Layer 3 of a small transformer language model trained on English Wikipedia (11 layers, counted from 0, width 128).
A neuron's activation on a vector x is SiLU(gate . x) times (in . x), where the dot is the dot product.

Input weights of the MLP neurons that the questions are about. A number n stands for (n - 500) times 0.0015.
n7 gate: 400,710,526,555,418,595,370,457,472,767,310,413,508,598,598,486,549,408,504,458,346,441,532,580,541,322,459,521,532,549,534,453,334,390,587,274,680,296,569,336,345,500,545,458,550,541,407,539,566,756,143,435,330,451,334,359,387,381,631,637,490,618,338,740,603,702,442,534,594,540,595,695,504,625,289,297,604,347,579,673,598,445,449,328,576,343,353,510,460,657,340,271,641,569,578,426,489,539,670,593,598,478,257,417,617,368,615,626,470,410,361,485,554,358,586,485,627,452,290,511,750,583,319,459,418,570,493,442
n17 gate: 522,485,341,541,442,595,648,540,496,605,280,404,500,359,584,576,94,493,500,347,315,571,687,376,642,566,477,561,447,625,667,295,496,631,534,507,361,508,507,455,626,553,485,327,511,670,358,608,430,581,478,496,429,489,633,365,430,152,625,496,367,252,413,241,396,814,582,486,671,459,325,592,418,389,596,453,384,413,390,461,302,522,452,712,696,357,439,563,430,514,336,324,436,511,500,369,460,525,518,214,485,290,634,318,454,614,630,507,473,354,519,643,460,543,433,648,410,582,611,320,507,406,671,514,540,625,627,485
n89 gate: 695,609,686,489,360,370,523,469,417,511,392,265,511,430,542,578,544,585,355,713,493,814,626,341,419,659,311,473,423,543,453,424,486,493,496,483,645,482,783,493,316,500,599,480,524,600,507,599,295,531,612,562,422,751,417,479,441,344,365,578,338,456,353,517,402,608,704,342,387,441,449,480,311,446,636,405,531,543,708,584,462,472,437,515,445,482,342,566,552,600,396,432,466,500,378,685,647,406,500,796,611,421,416,524,774,424,704,274,442,660,611,496,400,387,443,500,252,447,377,340,535,535,530,549,489,474,621,528
n101 gate: 430,565,723,477,290,468,419,530,591,519,610,456,652,804,443,657,512,704,447,500,523,692,336,645,558,678,566,496,346,358,780,105,481,463,492,511,474,516,409,702,437,657,391,746,590,317,434,340,378,236,485,444,701,633,516,523,523,388,404,663,456,504,634,678,496,611,553,360,650,290,619,703,618,556,322,211,702,601,441,460,576,665,633,553,297,535,606,349,405,431,477,291,441,372,533,504,489,651,610,558,614,583,404,496,476,724,496,523,451,614,351,524,316,544,418,535,609,593,592,387,477,431,660,583,697,512,361,542
n117 gate: 587,525,540,464,518,314,651,213,616,671,573,444,399,565,375,465,448,525,429,497,610,369,374,617,289,534,364,708,521,474,267,618,444,546,397,340,545,470,422,763,556,713,391,331,395,438,544,427,357,364,695,610,482,614,648,812,325,507,576,555,551,454,607,418,644,396,466,554,394,493,652,382,462,385,531,587,655,705,326,523,475,471,532,569,593,441,570,530,511,380,518,588,693,567,507,459,535,300,486,679,539,394,388,539,378,788,355,420,477,802,636,440,578,466,533,577,551,617,652,562,504,604,585,703,766,412,484,311
n129 gate: 531,679,399,578,496,436,382,519,729,625,455,732,371,592,634,666,520,597,527,504,275,504,63,622,633,357,437,511,326,397,624,465,382,371,373,526,619,615,660,551,684,381,359,515,409,539,853,410,585,612,434,458,547,809,568,462,292,574,284,484,482,602,695,485,667,635,721,678,424,427,676,264,484,350,500,429,591,528,552,496,473,523,377,632,617,627,631,627,334,375,416,639,511,580,628,441,538,667,511,295,588,625,554,572,369,687,570,434,228,669,496,528,481,366,492,377,598,673,597,594,527,612,558,515,736,652,496,342
n131 gate: 512,628,728,589,530,408,330,538,687,410,641,388,379,500,466,350,348,411,397,556,374,595,376,617,196,699,461,310,740,639,738,458,765,521,611,712,467,575,416,543,353,457,676,289,369,649,563,256,442,604,426,621,539,595,468,736,723,477,559,594,661,556,635,511,450,427,267,551,458,677,560,544,508,493,508,616,564,398,655,864,550,496,435,488,424,429,480,616,558,228,496,440,767,473,609,537,421,615,420,496,404,481,415,352,544,591,547,290,557,668,366,460,545,811,496,453,375,492,562,492,290,552,425,659,727,561,472,657
n178 gate: 496,716,462,712,574,570,439,452,468,546,377,640,398,320,507,592,477,523,839,598,315,488,522,390,523,421,308,533,579,543,376,444,445,403,512,464,456,585,533,378,535,504,374,478,595,581,660,775,605,432,515,537,466,616,539,593,436,656,641,645,521,482,554,437,394,579,496,351,426,485,278,479,384,708,492,683,515,396,972,295,392,455,496,516,664,265,554,468,586,252,701,610,543,634,581,637,570,619,697,277,317,611,402,563,504,434,291,527,535,436,408,744,537,535,668,604,531,344,651,458,541,606,245,546,351,193,435,571
n192 gate: 559,732,515,375,507,542,545,493,480,530,609,288,618,629,590,375,595,677,684,387,448,285,589,544,622,446,571,553,710,541,383,489,608,641,556,468,585,624,529,370,330,552,418,500,443,317,682,418,424,609,617,486,507,335,504,565,616,363,278,804,476,447,590,677,485,383,577,431,615,774,432,674,275,504,258,468,271,481,252,615,547,493,427,558,329,310,268,466,413,500,793,550,588,432,464,461,411,451,630,530,562,317,584,507,459,526,747,574,233,317,619,393,550,546,456,380,507,281,496,500,587,391,531,507,590,310,427,540
n194 gate: 523,416,429,609,528,222,356,503,693,341,534,497,631,426,748,472,573,461,471,577,451,592,300,420,649,541,585,457,608,418,589,347,579,387,355,531,497,540,604,640,384,703,448,595,344,578,402,400,596,612,500,494,762,612,467,472,535,484,543,536,382,469,490,465,388,506,402,512,651,455,543,395,667,432,601,540,349,510,437,587,414,313,407,394,603,657,296,542,484,466,712,587,506,446,419,469,541,543,376,369,525,393,551,652,292,358,177,435,352,592,674,463,450,440,406,428,380,357,387,487,481,486,579,536,404,398,552,557
n196 gate: 717,447,481,413,430,543,518,603,605,477,717,469,335,281,575,529,305,462,724,511,442,387,467,573,667,607,419,333,478,612,488,567,463,326,566,631,554,457,389,538,823,450,863,493,441,454,477,467,537,583,632,548,534,485,392,351,616,588,569,374,332,691,485,284,587,571,321,443,274,410,360,449,492,643,492,704,596,745,434,685,216,379,579,564,296,492,539,504,459,532,660,445,561,203,266,341,441,572,437,439,537,600,621,285,267,574,443,717,597,532,519,587,304,342,473,438,469,370,470,469,370,507,451,617,718,464,500,320
n384 gate: 480,383,291,682,572,540,515,421,746,574,403,180,593,463,603,530,536,640,473,638,468,455,677,286,461,386,583,485,389,627,651,642,648,633,540,671,351,850,542,610,420,453,531,578,711,500,476,417,188,512,543,451,562,263,528,180,481,688,478,339,668,444,548,466,562,658,377,580,500,701,448,465,455,477,450,485,413,437,520,532,366,213,719,792,552,453,425,551,400,570,630,342,452,629,598,444,428,463,527,512,404,523,337,298,492,472,473,453,643,537,559,371,538,229,410,528,480,402,348,739,554,685,122,500,682,459,419,650
n444 gate: 413,359,516,629,705,657,392,542,349,704,440,520,362,292,331,553,101,390,454,538,258,741,462,454,366,631,861,605,563,676,584,635,683,579,568,612,489,512,565,445,745,365,741,459,667,623,516,500,419,438,586,305,681,504,440,400,616,492,564,378,522,470,496,623,465,465,545,460,504,469,556,456,471,417,462,410,275,575,328,545,600,395,535,574,492,552,707,654,697,678,527,519,366,718,390,537,439,470,285,524,732,584,570,649,756,356,555,351,242,496,476,504,511,455,705,612,532,579,543,413,454,816,575,522,758,426,507,488
n7 in: 496,627,511,519,724,429,343,526,479,666,518,389,604,577,526,325,639,654,640,400,414,398,511,599,338,234,605,721,518,755,496,549,631,291,731,581,758,425,500,492,429,492,523,537,615,539,492,593,606,515,377,631,319,566,516,564,367,396,603,566,630,671,351,659,642,450,468,414,650,576,760,625,386,441,479,522,380,500,567,320,413,780,641,626,583,477,645,306,546,511,300,374,478,492,585,727,328,628,609,566,735,339,266,583,630,390,535,620,440,411,699,396,609,384,403,531,512,279,312,775,545,355,484,644,533,674,628,572
n17 in: 469,680,355,393,300,292,489,474,435,623,339,445,571,304,801,689,244,320,477,441,593,427,552,335,408,676,415,515,518,574,613,489,552,557,434,496,310,340,339,550,665,616,527,482,689,438,604,570,647,644,489,489,561,453,707,534,462,492,420,535,295,237,508,297,458,625,339,557,452,754,277,573,698,364,331,677,608,659,320,556,357,458,723,468,508,469,496,371,455,395,492,541,478,481,563,460,511,376,440,214,485,459,614,414,617,734,435,446,423,221,605,818,410,623,327,411,442,488,538,315,477,407,582,379,557,657,559,353
n89 in: 504,570,376,391,515,404,389,496,450,637,448,484,609,522,619,447,608,566,630,418,551,545,274,294,590,496,362,392,756,520,312,581,306,558,651,455,541,373,573,465,248,421,610,541,470,579,850,221,666,504,500,473,762,516,631,534,515,335,634,586,302,470,655,255,341,531,455,369,572,709,576,645,331,605,437,571,458,520,604,512,496,442,670,529,589,413,432,682,546,622,381,628,593,282,564,634,580,377,374,299,223,477,749,408,468,472,445,559,529,615,472,322,279,492,292,615,429,484,457,539,492,640,962,493,591,516,690,354
n101 in: 417,508,422,496,404,601,219,496,504,368,669,513,402,274,657,413,800,438,379,264,592,387,468,443,418,397,683,760,598,177,584,476,600,583,508,469,390,425,572,562,618,567,525,496,361,500,711,429,557,333,512,809,430,446,425,617,309,661,284,686,612,516,261,621,255,736,535,653,492,488,462,343,439,354,429,480,400,703,584,761,407,234,577,730,585,646,680,565,204,465,427,242,406,681,468,629,448,289,524,666,536,412,226,412,697,244,397,352,583,578,450,415,340,568,384,542,521,496,385,562,435,548,548,462,343,435,463,557
n117 in: 496,659,516,467,520,525,450,536,819,398,531,122,479,450,500,453,622,545,440,547,367,530,409,496,439,693,521,441,212,579,650,544,504,565,575,422,543,379,452,619,446,666,475,488,737,570,463,634,379,290,557,205,295,459,429,360,452,299,758,459,339,607,612,592,468,532,410,275,444,783,458,651,440,362,570,410,432,227,454,424,315,712,621,371,264,633,271,470,738,461,620,461,449,248,342,562,468,656,568,731,593,285,492,576,538,458,561,283,627,392,467,542,432,224,541,463,714,241,439,669,484,383,622,393,448,448,231,661
n129 in: 422,325,256,240,545,197,452,462,604,336,374,436,472,504,420,474,552,562,622,329,520,624,395,467,523,476,413,541,792,559,460,515,379,372,235,329,519,488,485,359,596,441,375,504,451,441,390,699,711,554,295,496,512,484,540,237,608,297,682,305,368,519,357,580,655,512,545,253,545,515,739,626,467,616,366,406,557,626,238,646,577,353,519,779,733,315,480,427,592,379,492,511,541,599,519,644,625,826,374,539,611,424,213,435,337,591,325,699,393,525,630,528,542,480,367,512,473,523,356,367,611,476,562,504,339,561,535,511
n131 in: 449,269,563,340,406,599,436,390,266,724,295,777,548,376,773,545,587,407,289,516,496,335,610,437,546,407,291,617,564,827,621,483,360,469,599,472,415,474,529,640,358,295,678,448,325,457,492,406,463,638,534,685,323,354,500,360,517,657,258,275,441,634,345,579,575,609,527,437,471,629,522,439,686,484,423,484,590,658,556,649,525,714,600,513,217,321,513,343,442,468,508,260,464,743,610,404,422,315,508,325,608,590,315,224,224,461,538,411,546,625,688,421,652,356,470,796,670,458,458,644,268,428,91,402,666,416,534,604
n178 in: 450,508,344,512,436,394,614,736,425,508,571,564,551,559,537,436,555,318,415,516,324,482,672,318,326,630,492,750,575,736,466,402,556,421,382,559,353,369,540,342,678,416,150,319,692,546,525,284,398,520,401,548,600,370,437,488,426,438,453,633,527,512,378,500,438,451,526,728,399,467,428,653,456,560,678,803,391,600,724,565,618,459,565,373,854,592,412,531,333,199,650,612,595,472,436,413,287,413,366,467,398,339,615,407,318,344,363,678,454,640,336,238,557,453,612,668,692,696,950,646,516,663,478,500,592,787,455,394
n192 in: 430,438,139,364,340,268,594,436,478,521,594,360,316,457,374,528,144,500,419,295,521,434,389,544,512,254,696,575,410,344,433,768,367,583,559,461,366,504,714,500,348,638,629,425,488,387,375,540,492,565,385,464,612,588,597,145,529,338,571,318,310,679,365,350,496,725,327,469,476,210,576,528,331,456,553,298,412,400,710,590,508,590,443,700,628,320,378,435,349,590,435,448,472,383,432,382,460,433,472,575,508,693,537,593,306,420,327,153,693,356,554,457,572,213,305,592,388,322,619,338,488,567,588,638,601,504,307,439
n194 in: 373,243,492,342,358,281,515,473,580,647,576,256,496,421,504,477,337,555,267,489,492,429,523,462,381,658,552,727,496,528,229,683,353,559,589,614,360,318,597,632,626,512,436,447,684,664,588,450,82,186,374,423,484,311,673,581,488,572,602,548,440,515,500,414,449,382,251,389,504,182,269,598,342,412,679,519,546,312,561,747,555,405,434,617,594,400,573,393,371,496,325,473,311,426,431,689,477,541,523,464,395,589,725,450,540,173,496,512,482,521,584,668,438,241,325,504,372,651,484,532,539,450,445,485,243,483,457,551
n196 in: 734,504,558,330,396,514,564,617,926,536,581,574,435,487,408,487,412,621,496,363,550,386,483,809,320,317,527,470,543,596,812,747,404,233,148,487,680,697,395,590,486,418,577,581,647,731,514,595,336,385,478,141,567,254,573,526,553,703,689,500,302,444,559,562,415,544,764,441,727,744,491,530,713,457,408,474,592,559,281,770,681,335,553,495,583,877,413,278,518,568,416,318,543,368,617,577,539,308,575,573,553,675,393,329,582,505,397,932,599,462,550,556,102,407,491,577,536,486,460,473,412,323,758,446,590,660,488,571
n384 in: 702,592,475,504,512,560,524,613,647,278,233,474,539,524,590,245,431,454,525,508,437,301,395,433,467,448,661,368,413,526,334,574,602,709,615,692,724,598,529,395,594,712,307,476,593,297,571,597,512,694,646,410,676,241,683,287,562,391,432,676,567,637,236,414,591,504,482,738,496,566,714,439,566,452,298,496,476,703,445,509,619,450,294,676,595,525,372,656,434,362,717,544,834,512,564,385,399,357,557,323,286,496,475,512,483,402,358,458,531,526,746,45,329,435,714,568,332,298,592,609,525,590,380,169,487,421,410,479
n444 in: 479,454,718,479,345,668,440,606,653,361,319,409,687,452,537,565,318,824,397,355,415,451,248,405,521,659,704,436,452,303,427,289,324,701,526,697,428,483,796,284,504,607,517,428,602,491,521,557,616,596,425,438,622,624,419,475,766,479,243,589,710,309,496,578,504,408,659,414,188,392,427,363,203,784,853,747,594,423,470,531,417,282,608,704,678,410,474,453,458,317,649,545,528,282,463,360,373,652,516,700,637,447,492,471,483,346,475,508,438,558,564,435,537,465,322,744,572,394,563,669,525,609,617,747,402,518,333,628

Each question shows a token from some text and the vector x that enters the MLP there. A number n stands for (n - 500) times 0.016.

" to": 378,277,552,486,293,321,631,475,480,618,534,566,463,481,416,399,453,571,618,714,441,404,573,600,349,438,422,264,414,515,455,552,403,503,391,416,609,633,589,528,453,474,462,452,542,532,504,494,729,525,549,582,321,450,549,435,567,600,485,489,644,605,549,527,578,372,469,569,436,558,446,588,560,613,522,583,491,553,418,564,499,396,441,482,532,452,621,456,410,624,479,468,360,379,439,610,453,387,587,531,545,464,550,635,391,607,536,603,586,498,231,617,462,514,529,550,477,565,486,474,373,505,558,322,377,687,477,516
Which of these neurons fires most? n196

" ": 390,238,550,569,532,418,622,543,647,510,444,595,416,501,361,474,599,672,421,484,539,481,493,599,552,559,412,387,394,385,521,483,415,517,428,483,567,449,618,486,557,590,437,420,661,457,551,471,522,484,595,424,473,550,501,516,517,363,595,586,443,357,390,460,550,352,548,434,441,530,327,588,568,536,477,578,346,493,453,646,606,520,475,620,527,451,507,378,368,640,380,555,315,280,343,691,414,454,496,479,565,539,585,675,428,427,578,509,577,427,282,437,550,479,507,474,535,495,457,505,386,492,468,349,403,594,468,536
Which of these neurons fires most? n7

"In": 428,432,368,432,544,305,710,375,541,665,470,566,481,639,480,608,483,535,474,562,649,374,599,508,371,541,493,382,441,566,640,364,441,475,390,601,664,634,467,535,681,559,474,404,560,466,410,559,588,363,500,533,428,505,413,478,520,629,383,480,639,677,424,441,540,312,604,562,547,527,413,580,528,642,445,560,439,589,549,479,518,529,502,535,591,415,496,478,477,631,407,559,578,414,559,610,507,401,558,408,478,413,577,700,502,324,411,572,580,230,450,560,648,595,408,751,414,442,395,453,529,574,500,379,397,663,573,639
Which of these neurons fires most? n178

"ime": 238,202,546,495,539,467,553,480,497,511,467,426,374,632,593,613,461,634,642,454,441,637,427,538,607,277,595,484,410,481,401,399,456,525,473,294,618,566,519,524,502,538,240,567,458,360,571,597,564,636,605,546,410,456,498,576,614,572,482,491,519,610,547,608,432,448,522,476,429,513,373,566,521,525,519,619,263,457,507,452,479,706,495,468,395,554,415,365,568,522,337,529,374,447,569,609,417,345,567,399,418,568,520,724,405,425,509,382,616,403,442,498,516,480,365,469,570,393,676,482,341,591,498,372,401,420,444,566
The most active neuron and its activation: n192, at about 14

".": 540,249,571,567,592,333,537,589,618,502,459,536,405,615,369,607,474,566,600,569,597,397,577,512,361,517,356,577,377,463,537,479,462,466,579,621,647,425,690,682,415,535,395,518,537,389,508,543,592,577,654,624,431,454,467,544,551,423,460,556,544,542,591,570,568,460,585,584,549,573,422,679,467,520,492,622,536,515,512,624,546,546,529,479,531,533,504,522,555,544,343,406,365,443,460,504,457,382,500,537,434,421,567,564,517,441,640,494,643,477,472,601,527,611,483,524,537,505,395,486,423,423,529,310,383,695,616,580
The most active neuron and its activation: n192, at about 1.2

"α": 499,367,455,607,614,596,591,585,485,656,453,522,408,404,469,358,530,613,585,606,564,518,559,514,516,445,461,426,479,445,549,256,476,403,335,552,662,551,615,279,478,525,337,504,677,416,596,459,352,414,530,564,513,487,685,505,490,430,579,625,658,544,443,599,619,506,545,418,480,588,360,501,541,469,617,561,341,580,553,677,557,529,505,697,376,375,442,670,522,549,431,356,359,534,691,659,523,431,485,361,664,532,414,658,346,436,574,298,517,377,249,468,504,496,430,551,617,389,589,637,369,594,500,399,428,683,631,455
The most active neuron and its activation: n178, at about 12

"2": 354,249,543,584,523,471,568,440,473,448,591,544,343,563,392,380,585,513,536,584,615,523,558,450,602,509,368,404,522,481,476,495,479,546,311,506,609,499,527,582,524,565,411,352,701,489,532,446,602,558,476,471,419,402,509,610,616,487,482,492,504,385,458,510,477,442,616,497,430,538,471,601,558,474,545,504,420,581,480,635,492,572,528,536,524,432,540,625,455,523,329,519,329,406,385,591,503,586,499,546,408,522,544,403,392,491,516,281,429,474,503,502,497,536,392,527,358,425,539,504,368,498,486,391,403,589,383,490
The two highest activations, in order: n89, n196

"ative": 448,326,623,559,510,660,588,472,484,477,401,578,465,523,556,443,395,560,535,479,494,617,485,592,532,547,419,660,394,537,473,434,448,479,485,489,614,504,464,534,512,496,468,509,462,410,495,274,602,512,403,607,398,432,503,552,483,523,491,591,570,523,527,494,446,405,401,566,400,575,325,610,573,450,556,508,356,531,465,473,540,679,577,579,427,598,434,308,471,373,437,377,494,385,425,492,599,457,571,411,515,569,402,608,328,482,537,502,614,391,375,381,528,489,395,614,447,441,677,580,373,481,481,279,377,614,461,496
The two highest activations, in order: n129, n192

"h": 458,261,655,663,524,446,542,508,415,548,337,474,410,572,462,412,589,479,625,461,503,563,516,433,483,550,503,508,403,481,449,539,231,546,487,644,465,688,617,411,510,580,470,450,520,455,584,535,469,470,463,411,500,539,503,442,490,543,548,348,505,569,483,483,583,420,447,613,534,597,486,477,458,431,437,585,513,614,543,544,630,541,410,562,556,501,385,516,637,453,447,429,524,590,507,599,462,500,600,439,584,645,398,568,515,594,498,487,537,450,265,484,504,488,436,491,496,528,596,398,354,444,634,287,366,561,472,556
Which of these neurons fires most? n129

"ro": 441,261,608,610,573,439,583,455,614,521,437,525,355,688,403,407,505,553,578,550,539,580,500,548,430,567,376,495,570,507,683,596,364,434,416,553,700,534,567,402,480,553,498,478,653,569,537,450,578,492,473,521,568,462,509,444,541,451,492,503,556,402,549,434,433,484,344,599,466,502,355,488,480,477,383,677,485,418,481,547,515,569,253,447,593,612,464,582,476,602,448,427,325,515,457,649,389,451,525,455,461,463,365,621,529,475,348,538,557,446,112,446,541,471,362,561,378,565,537,471,468,573,595,253,321,569,532,712
Which of these neurons fires most? n194

" al": 453,328,351,615,384,335,698,460,459,580,534,436,447,606,343,530,538,471,683,548,539,527,507,608,421,500,587,354,543,394,553,411,354,581,615,670,662,440,620,423,413,633,384,601,509,436,607,440,701,393,517,527,455,661,555,446,434,470,484,606,513,560,369,635,496,373,598,453,412,563,468,526,395,447,465,676,422,591,444,717,514,525,438,454,393,480,436,625,373,434,490,419,312,500,480,502,396,377,361,406,508,475,343,657,396,408,577,275,508,470,376,650,671,533,506,492,427,344,535,448,430,550,522,199,292,686,631,565
Which of these neurons fires most? n192

":": 394,425,542,607,585,426,508,632,481,418,581,509,454,641,529,414,446,523,566,585,492,458,557,419,399,398,460,608,515,526,432,479,349,578,429,560,572,541,592,565,550,530,404,420,432,484,357,569,539,479,419,595,392,440,440,497,521,481,436,504,489,622,516,461,559,450,545,389,493,763,482,542,436,494,557,596,486,400,385,540,571,425,616,605,516,512,643,541,577,625,329,590,495,347,354,599,343,362,517,430,483,539,578,527,503,463,574,554,571,424,466,519,538,502,468,602,315,468,508,434,499,431,493,291,422,614,661,534
Which of these neurons fires most? n131

"0": 420,308,507,459,597,476,597,555,554,605,520,505,463,602,508,383,593,512,531,601,516,412,535,511,510,583,459,553,466,520,477,546,310,577,381,758,564,499,479,492,402,378,413,531,676,487,471,483,579,545,458,496,366,387,532,546,642,457,651,619,655,532,649,544,668,472,500,443,511,503,459,499,388,468,562,472,350,600,475,419,568,448,511,574,525,496,518,448,502,490,478,540,325,428,397,673,646,349,448,561,378,500,462,535,541,417,574,418,446,579,320,577,591,628,405,333,336,374,671,379,545,434,527,446,335,518,478,427
The most active neuron and its activation: n131, at about 1.9

"ax": 458,236,411,596,560,430,672,634,687,579,509,546,365,499,419,402,602,546,662,572,644,499,446,523,421,406,562,509,627,510,543,443,300,445,350,434,662,682,465,266,496,550,595,511,596,408,531,492,600,475,548,566,460,522,804,508,680,575,592,466,647,623,576,392,537,464,529,368,511,582,469,506,501,332,678,698,535,527,535,526,553,563,527,447,447,397,555,411,532,466,334,404,394,458,470,632,549,460,440,412,492,554,534,536,362,492,496,468,539,560,455,350,627,524,473,499,496,461,523,454,311,422,568,461,441,595,484,622
Which of these neurons fires most? n196

"\n": 415,370,456,625,536,297,544,494,566,572,375,506,510,615,591,547,512,482,558,686,499,415,486,562,418,405,466,459,468,412,558,458,381,427,433,558,653,525,572,631,516,663,539,467,609,420,535,588,602,455,545,558,536,526,515,401,489,393,415,518,482,507,442,488,521,437,617,556,453,575,341,606,484,509,515,579,447,534,547,572,668,323,513,486,469,417,456,617,519,567,339,576,391,397,403,538,449,431,595,372,524,453,555,658,546,609,550,547,636,482,587,546,557,489,428,617,482,460,477,470,507,402,540,360,314,591,695,617
Which of these neurons fires most? n89

"3": 312,197,534,490,595,424,473,421,490,528,625,454,281,578,413,404,580,576,530,508,644,436,544,465,577,541,367,418,522,510,563,399,500,575,282,591,539,518,486,496,539,583,434,346,695,482,403,467,589,575,474,496,428,439,522,677,646,521,481,530,576,325,396,524,539,461,542,518,467,552,436,572,494,461,500,497,399,527,460,613,547,488,449,553,520,466,446,527,520,583,384,507,341,453,388,605,607,532,555,537,517,557,566,385,424,476,545,310,472,435,539,571,495,512,347,462,454,456,445,483,291,528,500,320,379,654,271,476
Which three neurons fire most, strongest first? n17, n384, n7

"emb": 447,191,389,559,470,513,479,535,519,505,452,500,513,565,262,545,605,453,657,371,496,483,515,496,522,445,507,464,483,436,438,486,428,580,375,573,597,593,533,477,423,577,350,546,571,487,477,423,624,579,450,549,467,471,603,586,477,480,477,564,440,665,454,578,389,565,502,427,428,576,422,603,554,368,485,472,388,590,478,367,530,582,537,360,417,446,399,417,585,582,411,329,403,615,476,506,451,532,477,544,441,718,485,567,446,492,466,535,603,480,385,380,602,358,385,670,359,585,702,373,277,465,445,164,432,725,536,538
Which of these neurons fires most? n444

"ies": 333,355,543,539,455,520,665,535,594,577,389,499,364,516,567,584,439,581,533,461,513,500,452,548,471,491,455,630,548,406,494,453,309,498,503,697,551,518,588,531,612,338,446,526,525,483,574,404,485,608,449,569,419,400,532,372,576,650,596,416,623,541,494,499,613,477,467,476,423,654,421,561,593,488,651,463,422,465,545,531,483,379,435,495,536,535,468,417,543,456,404,445,522,445,391,544,462,400,612,525,590,481,514,689,482,514,520,448,578,440,397,475,672,518,518,510,567,615,612,559,408,360,614,189,390,625,440,400
The most active neuron and its activation: n89, at about 0.16

"ub": 429,349,506,607,408,458,618,481,460,657,390,527,498,544,446,598,520,566,535,476,440,582,422,560,415,545,460,482,563,361,482,536,308,533,363,598,592,606,597,500,592,565,509,583,595,483,538,441,720,558,566,568,363,530,517,538,651,481,359,626,500,485,499,553,571,404,657,427,468,522,482,541,627,467,397,534,403,494,564,462,604,567,385,515,508,699,357,561,608,518,507,426,568,507,440,510,418,476,425,446,500,484,387,560,445,402,512,573,492,499,385,505,625,492,369,508,442,439,604,275,427,610,562,315,379,614,501,630
Which of these neurons fires most? n129

"ed": 395,277,556,442,571,448,537,487,647,510,527,510,490,566,340,409,556,523,561,608,456,506,439,518,619,462,457,396,498,500,487,642,373,527,385,634,676,690,543,521,396,556,406,512,509,365,525,702,417,541,515,580,372,375,495,626,503,593,407,434,566,613,492,468,567,328,433,640,407,607,412,512,396,396,549,572,431,484,464,449,603,546,484,504,516,501,614,554,502,613,385,515,492,550,374,511,531,348,636,607,615,530,579,507,432,529,447,512,659,497,442,541,659,628,422,522,521,507,469,546,426,517,637,417,290,678,423,443
The two highest activations, in order: n89, n131

"ard": 365,299,556,750,630,598,566,561,544,588,463,503,326,585,486,449,540,511,480,459,469,461,488,623,514,377,431,603,497,534,503,489,379,467,515,574,591,537,491,511,523,496,421,642,518,415,515,486,496,516,506,535,469,491,587,476,617,535,373,359,525,537,378,564,398,354,423,464,351,615,415,509,434,400,542,531,449,341,460,507,543,613,475,492,596,513,410,347,550,509,561,459,495,548,405,685,501,351,683,512,527,563,496,597,485,560,468,416,538,377,441,440,593,533,415,547,472,449,520,444,377,381,478,253,240,632,365,426
Which of these neurons fires most? n89

"us": 550,400,644,570,472,462,635,541,445,563,419,517,452,501,436,601,449,530,504,427,407,508,414,534,541,435,403,681,568,415,454,409,443,444,550,576,629,616,534,581,444,583,442,508,537,415,558,554,639,578,490,673,399,456,523,447,528,585,452,543,383,566,529,538,550,596,560,281,510,661,475,514,406,394,572,569,464,558,438,535,685,545,556,505,477,596,479,489,517,579,412,569,482,429,368,579,540,539,430,415,705,471,467,668,502,623,415,488,531,532,402,604,591,620,451,539,461,503,585,460,221,241,527,108,311,636,459,591
Which three neurons fire most, strongest first? n129, n17, n178

" prov": 506,321,516,551,540,411,723,570,509,475,453,643,250,530,457,360,527,501,678,533,514,558,420,549,405,484,543,601,576,456,531,290,475,516,466,371,720,551,582,560,714,666,276,346,435,417,581,366,555,428,461,477,506,486,411,504,592,634,419,678,493,665,382,424,494,397,498,493,496,594,355,673,454,540,553,707,370,556,529,530,460,489,521,285,484,352,520,483,393,525,453,519,439,540,541,633,456,468,537,395,337,507,465,835,486,570,462,431,717,471,389,497,607,443,582,423,544,613,489,486,339,506,573,365,275,576,431,485
The most active neuron and its activation: n178, at about 47

"\"": 606,300,461,597,463,468,556,595,651,506,482,550,511,596,583,460,548,551,563,555,455,392,398,550,283,442,405,446,400,518,473,557,384,492,467,516,684,388,375,535,502,585,238,413,672,470,535,560,482,520,575,485,410,511,537,562,523,372,529,421,437,443,434,464,664,570,417,609,426,442,476,577,538,602,561,446,475,351,563,490,681,530,441,575,565,579,458,523,536,610,475,479,327,450,538,583,521,453,473,449,499,399,590,702,521,632,498,473,741,507,336,611,680,650,535,407,571,349,534,417,524,424,570,286,414,722,633,643
Which of these neurons fires most? n101

" the": 349,392,596,672,552,363,729,508,554,646,494,543,409,762,444,498,470,597,501,652,497,583,475,658,513,375,501,414,402,421,468,414,386,595,573,443,692,545,602,535,569,672,524,355,581,445,534,495,485,544,348,748,357,543,493,454,517,339,540,590,487,577,373,464,626,382,561,512,375,453,377,525,522,663,583,521,383,553,296,635,588,402,555,510,501,393,433,419,542,525,462,569,329,422,416,601,635,363,596,407,493,518,572,543,479,500,485,474,661,513,431,500,526,687,473,514,449,597,476,534,345,627,624,331,301,596,550,721
Which of these neurons fires most? n131

" first": 461,374,489,571,609,357,462,429,769,539,534,557,412,555,419,525,606,601,595,711,550,466,452,730,416,550,503,310,409,535,479,513,497,480,348,454,574,547,576,609,524,570,394,558,472,390,645,525,551,509,453,465,229,360,517,582,617,557,432,541,541,552,406,516,476,477,505,371,302,590,352,564,495,584,565,522,338,600,445,492,675,495,501,627,504,494,420,519,567,518,412,371,259,419,446,583,661,293,421,469,406,458,490,593,388,552,493,513,631,480,383,458,501,386,540,524,678,447,558,499,418,572,703,396,347,554,493,438
Which of these neurons fires most? n117

",": 408,334,618,534,457,328,531,600,577,549,359,502,391,519,507,505,494,494,551,643,496,316,450,444,474,465,458,575,366,515,416,410,480,453,528,663,591,489,586,496,474,626,402,398,566,536,508,571,588,569,479,656,481,443,532,460,520,486,544,562,540,685,470,525,452,466,455,614,554,576,473,584,473,732,576,435,497,485,461,581,526,501,412,522,444,522,506,513,498,552,569,553,358,377,384,599,475,382,462,494,460,504,576,635,464,595,549,406,600,518,460,677,510,664,448,596,532,351,450,489,358,567,558,339,373,620,554,603
Which of these neurons fires most? n194

"i": 522,293,407,573,494,467,563,574,443,602,355,425,416,671,490,578,573,522,587,670,535,588,370,436,464,593,525,620,488,471,385,556,382,543,471,445,516,684,483,405,446,604,440,445,600,369,512,548,434,525,437,600,352,439,521,465,641,349,562,476,486,527,530,486,515,391,477,468,396,529,536,446,495,414,651,444,696,607,603,358,630,638,454,568,454,380,376,516,532,587,333,426,401,558,493,661,427,396,494,474,527,521,484,687,323,584,440,434,683,428,337,604,570,476,592,634,426,447,642,573,328,564,569,327,470,512,509,452
Which of these neurons fires most? n117